Layer 2 of a small transformer language model trained on English Wikipedia (11 layers, counted from 0, width 64).
Take only the direct path to the model's output, skipping the later layers: a vector added to the residual stream pushes a token's score in proportion to its dot product with that token's output vector.

Output vectors of the tokens that the questions are about. A number n stands for n times 0.018.
"}": -35 10 15 3 -60 49 6 77 -11 12 29 17 -3 -3 -11 7 -3 -9 -31 -70 21 74 -30 -4 7 -4 -23 -24 -29 9 0 13 -19 -10 34 14 35 -6 -22 21 55 -70 -23 20 30 -18 2 -35 -29 -14 -30 -33 18 20 -18 12 -55 22 15 -5 -16 49 15 -11
"History": -48 92 67 -35 3 9 30 -14 -6 -41 17 26 -5 38 -3 -7 -17 0 11 -47 51 21 -18 19 -14 -94 -55 -54 11 -6 -31 29 -40 -33 -15 -6 9 -34 8 26 79 -38 -34 17 -43 66 4 11 -6 -28 48 2 -47 -76 46 1 32 20 -28 -9 6 -18 17 -51
"ography": -35 12 -11 23 20 56 51 -15 -49 38 63 6 2 9 49 -6 -43 -13 15 -4 78 -28 4 33 -54 -71 -31 -14 -21 -80 -35 -31 -12 -15 -22 -54 1 -27 -8 -17 -51 -49 -14 23 -78 2 -25 80 47 5 20 -89 -6 -20 -16 -3 16 27 23 -34 -24 -36 27 -66
"===": -63 36 -5 18 2 6 60 28 -31 -31 10 39 5 10 -8 10 9 -6 -43 -83 26 -6 -13 -28 -31 36 -47 10 18 3 -39 45 25 -8 3 18 17 -11 -27 -17 30 14 20 63 8 50 -43 -10 51 46 -44 -35 -11 -42 -2 -9 23 -1 35 -90 -6 -39 -47 -53
"et": -28 3 -25 65 20 -33 31 -26 36 28 63 23 3 -35 -39 -42 32 22 -12 -3 -18 14 17 -35 -5 15 -11 -43 -42 -2 12 -6 -5 -13 -39 -20 -7 -2 -23 -24 -8 -62 31 12 16 27 15 25 34 -23 -17 45 5 -23 26 34 54 -5 -8 -8 14 4 -3 18
"F": 22 29 15 17 -31 -6 4 -1 31 -35 16 32 -6 12 -4 -3 -9 17 -30 -17 -11 -2 -9 -10 13 -3 7 -18 -1 -9 -24 35 -28 -3 50 -6 17 12 30 -41 54 1 1 -8 -49 41 -11 20 1 15 29 -12 42 -24 3 0 -19 29 -21 26 26 -35 -32 36
" Army": 15 42 3 24 -72 -78 15 30 3 -16 -12 -3 0 6 6 83 9 -30 14 -20 -11 1 -20 -1 -34 -55 -2 -30 -11 -25 -3 1 18 -1 -46 26 -48 -2 -11 20 60 -8 -14 -6 -3 18 -19 33 -16 -30 -11 -54 -26 -10 34 7 -7 11 -10 -14 13 -3 -15 -3
" years": 14 12 -29 -1 25 -33 39 24 2 -8 -15 -23 -8 -34 19 1 0 -19 50 -13 -14 -20 -23 13 -13 -22 -8 4 -33 -81 29 26 -11 6 8 -68 -17 -39 45 37 35 21 24 18 -15 -9 8 -16 7 29 17 -4 -38 -15 -28 2 -36 -49 19 -4 -32 -25 47 -35
"ified": 0 -17 -40 -18 -11 33 -11 66 -22 -3 66 -58 -4 8 -1 12 -6 -18 -42 36 38 -9 15 26 -49 -60 -24 -60 -30 39 -20 15 39 -58 -50 5 -30 -7 8 77 -47 -44 -37 -25 55 -1 -14 43 3 7 54 28 -9 -20 -22 -14 -46 52 -7 -8 -8 28 4 -59
" $": -36 53 -11 -60 -13 -5 22 35 -42 13 -14 -40 2 -27 -31 8 20 -1 15 -31 39 19 -23 52 -38 -35 -8 -20 -1 49 27 41 -21 1 7 -42 13 -8 -37 18 -1 1 -42 -11 -8 14 -67 16 1 -68 18 -31 16 31 -37 12 -25 29 -28 14 11 12 -1 29
"Japanese": 5 48 26 -19 -71 -15 38 -37 -35 -13 41 28 -4 19 7 22 -4 -10 -8 8 9 24 -1 55 -1 -47 -41 18 -21 -28 1 31 -45 -18 -40 8 5 -3 27 -1 13 -4 -62 35 -14 46 -61 22 -46 6 28 -10 -55 -22 1 -37 -31 50 -63 -9 9 -12 -16 -54
"ș": 18 -12 9 -20 -37 1 -25 11 -13 -21 31 59 -1 -4 -5 5 -35 11 -51 18 35 15 32 -37 25 -34 -33 7 -21 -24 27 -28 -7 -20 -18 -5 -43 -19 -24 57 49 24 -72 4 -52 -30 25 74 -60 -5 39 -45 10 -12 47 5 18 -13 -4 -12 -22 26 -17 3
" him": -18 29 24 -41 2 -53 54 -4 -21 15 23 74 -1 -31 21 15 3 -27 14 1 19 -11 -8 47 -39 0 24 -62 -40 2 5 -42 29 0 19 15 -45 -3 -16 -5 -23 16 -15 -6 -21 -10 -32 47 -14 -25 32 17 -27 7 -28 -45 -51 9 -27 -47 12 8 -17 -21
"{": -12 -11 -35 36 -67 51 30 28 -16 -17 63 -2 -6 6 9 -19 -30 10 -25 -74 69 42 -10 17 -19 12 -15 12 -28 32 27 19 24 -43 14 -53 22 -13 12 49 -3 -15 -46 -17 -52 8 -7 -11 5 -57 24 -31 13 19 49 6 -35 -22 -31 -13 6 23 37 -24
"rd": 54 22 49 3 8 4 -4 -4 16 51 23 60 -3 -5 21 35 19 -1 -26 -7 13 10 -49 -10 40 -60 -34 -2 -37 -50 -58 -16 70 -20 19 -27 37 -25 23 -34 3 -8 8 -14 -10 22 -13 -12 -10 -16 -16 -38 55 14 35 -49 9 -17 45 -9 -62 -13 68 -11
"ly": 14 34 -33 28 -42 2 48 -33 33 50 42 -11 3 1 -74 16 -8 -11 21 45 24 -54 69 2 -10 -23 -10 43 -19 18 -16 -33 -67 -21 9 12 -85 -15 38 41 -41 13 -11 -11 8 -9 -40 -49 -3 35 9 21 4 -30 -4 -8 -24 -25 11 6 12 28 21 4
" those": 41 51 -30 -54 -14 -5 42 20 -28 -12 -9 46 -3 -60 27 4 -22 -35 18 5 10 15 -3 82 -37 -7 23 -42 -23 -4 1 14 39 -23 36 -32 -2 -34 33 38 18 7 -52 -1 -34 11 -17 17 11 -19 -10 -5 -68 -20 -13 -2 -26 -24 -37 8 14 67 34 0
" and": -28 -3 1 23 33 28 19 4 24 27 -12 13 -1 20 5 -22 -7 -34 17 -8 -19 -43 -37 -17 -14 4 45 25 16 8 36 -14 43 9 -3 14 -8 0 4 -4 -27 22 20 -16 -5 12 11 4 -3 10 -34 43 1 9 16 35 -30 -13 43 -8 34 9 1 29
" ": -18 -22 -4 7 32 17 -9 5 -18 17 -15 -30 6 2 -8 -34 37 15 32 12 -33 -2 -29 -38 -39 26 15 19 39 22 9 6 8 26 23 9 18 22 13 -1 -18 32 24 -27 21 8 -18 -42 -41 23 -40 11 -33 35 -32 32 30 -18 6 21 1 -13 -20 13
"un": 25 29 -19 -5 -25 47 -36 4 35 -57 29 23 0 -15 -25 67 -8 15 2 27 -16 -17 19 -8 -10 5 -23 4 20 2 -40 -33 29 -12 -10 -3 -29 14 -22 -2 -46 -64 -34 -11 -35 20 14 2 27 8 -17 -2 9 -33 1 -18 -32 14 17 6 -68 11 -28 40
"ium": -7 14 -32 24 7 26 -10 32 -21 23 48 -25 -1 -1 -23 44 25 -58 13 -19 25 -30 21 54 8 42 -2 -5 -39 -5 22 -9 11 -46 -48 -14 -18 -8 -43 10 8 -52 27 14 -4 1 7 42 5 1 40 -65 -67 -36 9 -55 26 38 18 42 13 -4 6 -3

Output weights of attention head 0. The head adds the sum of these rows, row i times number i of z. A number n stands for n times 0.0062.
o0: 17 -1 -9 -34 6 -19 11 18 47 -43 -24 63 -30 10 -41 3 -10 -40 6 -9 -21 27 -2 47 51 27 30 0 11 24 1 -11 18 -30 23 29 16 -26 -23 -20 35 2 29 -35 42 7 8 -23 19 20 -43 8 -7 2 6 -42 6 7 8 -36 -9 -25 -34 64
o1: 3 -10 -14 -30 38 13 13 -24 -21 -5 2 -28 -6 -11 -23 -4 -16 10 15 20 -4 19 39 -9 41 20 -8 6 3 -26 4 -22 -35 62 -23 36 -16 -26 3 -4 -8 5 34 -17 -48 23 -25 31 19 0 31 -2 63 -6 -16 8 -5 -4 -3 22 47 41 5 -24
o2: 37 26 4 -35 -35 26 -34 -1 35 0 -45 -28 23 8 -7 20 -31 -22 -17 15 -11 2 2 -34 -78 -11 -3 2 -22 35 -5 41 -57 27 8 -15 1 32 -4 -18 -14 29 -18 -40 3 -33 27 -15 10 -8 6 16 -18 15 -29 22 -18 8 -22 6 49 48 -14 22
o3: 17 -11 -2 4 -1 13 0 -9 -56 -10 -3 -20 -7 -32 14 10 21 19 -2 -20 -29 -10 -26 -12 0 -12 -2 14 57 36 6 37 19 -25 12 20 10 -33 59 -15 5 -30 -14 -26 12 -27 -27 11 -8 1 30 38 47 2 -19 18 46 1 -25 -21 -12 -43 -17 22
o4: 5 -12 56 12 21 29 -22 -16 -14 -42 -15 -8 -47 -52 -13 -19 -17 -16 16 51 -11 -28 -17 -9 5 29 -45 -8 6 -48 -25 22 12 10 -21 -45 -19 -24 34 -6 3 -27 33 -1 -37 -10 0 2 -6 20 27 -8 -44 -35 -23 -5 9 4 14 -17 -7 -2 8 6
o5: 27 -39 -6 8 -1 -35 -27 11 -22 -7 -13 -36 -13 -14 -4 -31 39 29 -1 -16 13 -7 -33 -10 30 -6 32 -6 -36 48 -53 -5 -14 -43 -21 -8 13 21 16 -29 -16 -33 3 -9 5 -17 -6 -20 15 1 -21 7 14 -6 -6 17 -18 -34 10 44 -11 13 -16 6
o6: -3 -41 26 -55 -35 33 -8 -34 27 -8 -56 -4 29 10 34 -24 25 -11 12 4 -7 22 19 -10 51 23 32 2 55 -18 10 -32 48 -58 -14 -47 14 -10 6 2 -23 62 40 -27 -8 5 -46 6 16 -4 6 -29 -24 13 -7 23 14 -9 27 10 -20 7 36 -10
o7: -5 -16 -12 30 -8 18 38 -1 1 -29 18 26 17 -23 32 34 43 -7 -35 -37 26 34 20 30 23 10 10 19 -19 -10 -8 12 16 -10 35 3 -16 -20 0 -4 49 -24 -2 26 28 -25 -27 2 72 24 -4 -4 2 44 18 8 -13 -14 11 -14 -42 -9 -44 14
o8: 7 -16 -32 34 -24 -6 -8 2 3 -26 24 28 4 -9 -4 12 5 -34 14 -40 -3 -11 29 -45 46 -20 -39 -45 22 68 5 -4 -19 -34 -8 94 -1 -19 39 19 7 12 6 -19 28 56 17 9 -16 7 -26 -48 -26 -22 21 6 27 18 14 -19 0 -3 13 -26
o9: -20 16 42 25 25 56 16 -20 -8 8 -24 33 -10 41 12 7 -2 -14 4 -67 -51 22 4 -8 -37 13 1 -36 52 -19 35 6 -17 7 -26 -42 -21 -36 -11 -12 -20 -34 18 26 20 1 -12 -60 -17 -37 -29 -24 -5 -21 -33 12 35 -36 2 38 17 25 -2 -19
o10: -35 -20 29 -16 -38 -55 -31 -21 16 22 -4 -6 -24 -11 -5 32 56 12 5 28 5 -24 -10 -11 -8 -21 15 4 -29 20 -21 -19 -9 -27 -25 -1 -23 -15 -28 -19 -6 -26 0 -14 -29 21 7 11 19 -13 16 29 -11 -29 -15 10 19 -13 -10 -10 -5 18 32 -11
o11: 2 -35 4 -10 11 16 19 15 -12 -20 -5 -10 -3 -14 -36 2 -11 0 -30 -61 17 -15 -37 17 20 -10 7 -36 8 6 41 -1 31 21 -55 -10 25 23 9 -30 26 -41 25 -25 -36 -3 -18 -6 34 19 25 19 38 36 -58 22 13 -9 -6 -40 -22 5 -29 -34
o12: -16 -34 42 -24 1 38 29 10 8 28 17 7 11 -25 -1 31 20 -13 -39 -25 13 2 20 -25 -29 25 18 13 18 -8 12 19 -35 -3 -13 -1 26 -10 24 23 -23 -66 8 20 -18 -9 12 -19 39 16 -3 -17 2 -19 41 8 35 -36 5 19 -20 -3 9 -18
o13: 41 -29 -25 -12 -10 7 12 -16 -18 -12 -13 -6 37 -29 -18 17 -20 -29 31 -19 -35 3 -3 6 -11 31 37 5 -16 -14 8 21 16 19 -12 41 2 0 -5 -1 9 43 47 -38 -9 3 0 -3 12 -29 -18 -48 -28 48 42 -36 -1 14 -1 -1 21 6 -10 29
o14: 32 -3 -25 -7 13 -43 -18 -3 34 33 -14 -16 -46 -22 -59 13 21 -11 29 -13 39 -10 12 -11 10 5 7 -27 10 -8 -29 -30 -26 -12 0 54 8 14 1 -28 -37 -2 -12 -12 -15 14 11 2 11 20 -6 -48 -12 31 1 4 26 33 -4 -3 -38 19 -4 -4
o15: 30 32 -39 15 -10 3 4 -13 24 -32 38 -8 -7 -6 -8 -2 -45 -3 -13 35 -29 69 -8 -31 24 -15 26 10 39 -7 -6 28 -41 28 -21 -27 -7 50 13 12 0 -8 17 18 -2 38 -3 13 8 -1 -18 -50 26 -8 -44 -6 -5 49 30 15 -21 5 28 -8
o16: 9 1 3 -9 -7 -25 56 -43 -27 48 -30 11 26 12 -22 57 4 14 49 -11 10 -22 -32 -12 -41 -14 2 -17 47 -23 18 14 29 28 55 4 10 -6 12 28 0 -16 42 23 -24 -28 -24 29 -20 17 32 18 -63 70 -13 -26 23 0 -22 -27 14 -39 37 -1
o17: -20 -4 -16 19 1 9 -19 6 14 0 1 10 -14 -30 -51 -12 15 -3 2 15 -23 10 -37 7 -17 11 -37 -21 -6 -24 -11 -21 31 35 0 -35 22 -52 21 44 -3 -74 58 5 15 56 19 -27 -12 -69 -2 -13 -16 19 12 9 36 -24 -2 0 -10 -2 -17 2
o18: 31 -7 -4 17 -2 -13 -19 -27 25 -34 -52 6 -31 36 0 14 10 42 31 -39 3 46 -11 66 -29 -18 -2 10 -11 -42 -3 21 -13 -18 -18 -1 -20 22 -5 -58 -38 -6 4 4 -26 15 -24 -31 62 37 -8 18 -12 -45 -3 -6 -25 41 -78 -6 -49 28 -15 12
o19: -20 19 -59 -12 8 -9 4 24 -34 34 -1 -5 -20 20 -45 -27 7 -9 11 -6 7 29 31 2 -18 13 -6 32 -28 28 -2 -37 -17 4 -24 -16 -21 -14 29 -43 14 45 -12 0 11 36 27 26 2 -24 -28 8 14 0 -21 -27 23 29 -1 -25 -37 25 -34 44
o20: 23 9 36 20 -13 16 39 -1 8 -17 -72 -13 -15 -15 12 17 -20 43 18 2 -1 34 -21 13 -43 -12 -11 9 -14 8 -21 38 5 22 6 -6 -9 24 17 -38 -17 8 -19 10 -43 -20 -17 -39 0 -18 -11 -7 -39 3 -39 3 4 35 6 -33 -36 -3 25 -28
o21: 1 -21 -44 28 -48 27 42 -5 14 -13 -22 20 20 55 0 -39 0 4 6 30 25 -7 8 30 -8 26 15 48 -5 -30 14 -31 -32 -47 -15 -2 -7 -15 5 29 -19 28 -32 1 -4 -50 -21 -38 -26 1 10 34 -3 22 39 9 0 25 -3 -11 35 15 -18 -54
o22: 11 14 -9 -21 -17 21 -11 -16 7 -52 8 17 24 -7 8 -9 0 47 -37 7 -10 13 -38 16 7 -30 8 -34 -1 -22 -30 2 11 -21 32 -5 19 -67 5 -33 19 -22 -73 -31 30 -25 -52 59 -13 6 -9 29 16 45 -28 9 -4 -28 -37 7 34 -29 2 -7
o23: -22 6 13 -12 23 10 23 1 -17 21 -10 23 19 28 34 14 6 -14 -42 2 39 -25 5 -9 -3 -20 -63 -18 39 8 -3 10 12 -55 15 11 -7 -16 -10 -6 4 -16 2 9 27 22 -10 18 18 1 -10 -13 8 -81 -23 -19 -4 50 14 1 -52 -19 -33 -1
o24: 40 -21 33 40 15 14 -2 31 -9 -31 -3 -5 39 -25 32 22 -15 19 9 6 4 -71 -32 -9 -39 -2 -4 9 7 21 12 10 -1 4 -28 -4 -23 -4 -10 19 -35 11 2 -38 -23 39 25 36 -27 -27 23 -12 46 -3 -2 36 -10 -15 -15 -28 13 -8 22 22
o25: 12 -43 -24 28 -14 -2 -3 23 -20 -2 17 -7 -25 -19 -21 -23 -33 -14 11 4 -37 -13 -17 24 -46 -8 12 29 20 7 -22 22 -41 -10 -21 -20 -40 25 -21 3 15 66 -25 -7 6 -2 -7 -12 -4 3 7 -1 -23 62 -15 -7 -47 -11 15 9 8 -19 1 8
o26: -6 -37 -15 -18 -3 30 -21 -30 36 22 -17 -16 35 37 12 -36 35 -24 0 -65 -54 -46 -24 2 -12 1 -19 -11 4 15 -40 -7 13 -42 0 26 -3 -22 -21 58 11 -48 0 47 49 -11 44 -18 -15 -30 -2 -24 -3 37 -7 -17 3 -24 -2 -2 -36 32 -13 30
o27: -29 -18 -20 -52 -29 37 37 -1 -48 -24 -19 0 24 -45 5 43 -32 12 18 -11 3 17 -8 14 5 -20 -18 2 6 4 1 19 -26 11 37 -16 -25 -30 -35 40 21 79 -3 47 15 -14 -12 1 -1 33 -41 0 -5 -25 8 35 -43 11 11 -3 16 20 62 -28
o28: 19 12 46 -9 -33 -36 33 9 38 0 20 5 44 -47 -21 1 -4 9 -13 -24 2 42 40 -41 17 -65 -47 0 31 19 -56 1 3 32 -4 24 -16 -32 6 33 15 34 -29 -41 15 2 -20 -44 -18 5 14 4 19 31 29 -3 3 13 7 -35 13 -7 8 1
o29: -10 -36 1 -10 -67 33 -11 -74 47 -17 52 1 4 0 22 10 -21 14 -9 -26 8 -50 0 -17 -13 0 48 -16 14 62 -2 -44 -8 21 -40 19 -3 -50 -27 -36 -48 -30 -10 45 41 -28 -12 13 -31 15 21 -8 -24 -35 6 15 -6 -15 -3 -31 29 38 -24 32
o30: 28 -18 15 4 -15 -48 21 -5 -25 -3 -26 18 -5 -20 27 -16 29 4 20 -15 15 -1 -1 33 7 -13 -15 45 15 -14 -25 -2 -5 -3 21 -15 8 12 29 -4 13 -8 -18 -31 13 -57 -2 -28 19 -16 -21 -41 -35 -5 23 -8 15 -23 18 28 -25 -10 0 -20
o31: 14 14 -10 11 -39 24 -9 0 -36 48 -9 -4 9 -8 45 4 19 -6 16 17 7 -3 -21 2 15 46 -9 -12 -66 -28 15 -5 31 2 21 3 -13 41 9 -26 -35 31 43 -19 11 -16 -4 20 27 -40 -6 -8 -20 -11 -17 11 -31 11 -34 4 1 43 -14 32

Each question shows a token from some text and the vector z that the head gathered there. A number n stands for n times 0.042.

" and": 27 9 13 30 -2 13 1 -19 0 -17 -3 -3 -16 -2 0 -2 -7 15 21 -10 4 -19 13 -9 14 10 -4 -18 -26 -2 -19 -8
Which two tokens does it push up most, strongest first? "F", "un"

" the": 20 4 34 24 9 -26 -13 -7 24 -1 10 -6 -34 10 -16 -8 9 -10 7 -28 -2 -22 4 7 3 5 9 -4 26 1 12 -48
Which two tokens does it push up most, strongest first? "History", " Army"

"ent": -42 -6 -3 33 0 2 18 -22 35 31 21 10 20 -23 -28 -34 -21 4 -14 -7 -21 35 -29 8 -20 11 12 16 -28 14 17 16
Which of these tokens does it push down most? "F"

"r": 19 -6 29 18 -33 -36 26 14 44 39 -35 14 23 8 -55 22 -4 19 26 -3 -8 0 -23 2 -31 19 6 25 -30 13 8 6
Which three tokens does it push up most, strongest first? "===", "}", "{"

" support": 7 7 46 20 -26 -16 15 -17 16 -2 1 20 11 22 -54 -19 -4 22 -8 15 19 -37 -1 1 5 -9 14 10 16 30 -7 18
Which of these tokens does it push up most? " $"

"re": 0 1 -36 16 -35 -2 19 67 17 -9 -30 -11 14 25 37 12 -2 -28 18 -28 -17 -15 -21 2 -34 -3 2 7 20 6 51 -4
Which three tokens does it push up most, strongest first? "===", "rd", "}"

"king": -36 -11 -23 2 -30 47 0 -10 -27 -53 -13 -45 -9 -24 -3 -23 -3 -4 -42 -5 -15 0 35 8 18 -7 -8 7 -16 28 -8 6
Which of these tokens does it push up most? "ified"

" St": 4 0 -15 14 -1 -4 0 -15 -5 -12 13 -17 -6 2 5 -16 4 13 12 16 3 1 -3 5 -5 -11 -1 7 -19 -6 0 21
Which of these tokens does it push down most? "}"

" F": -8 15 13 19 11 -10 -21 -27 21 -20 -16 -14 -11 2 -2 -13 -18 23 -9 29 -26 5 -31 5 -6 -6 26 -6 -26 18 -30 9
Which of these tokens does it push down most? "rd"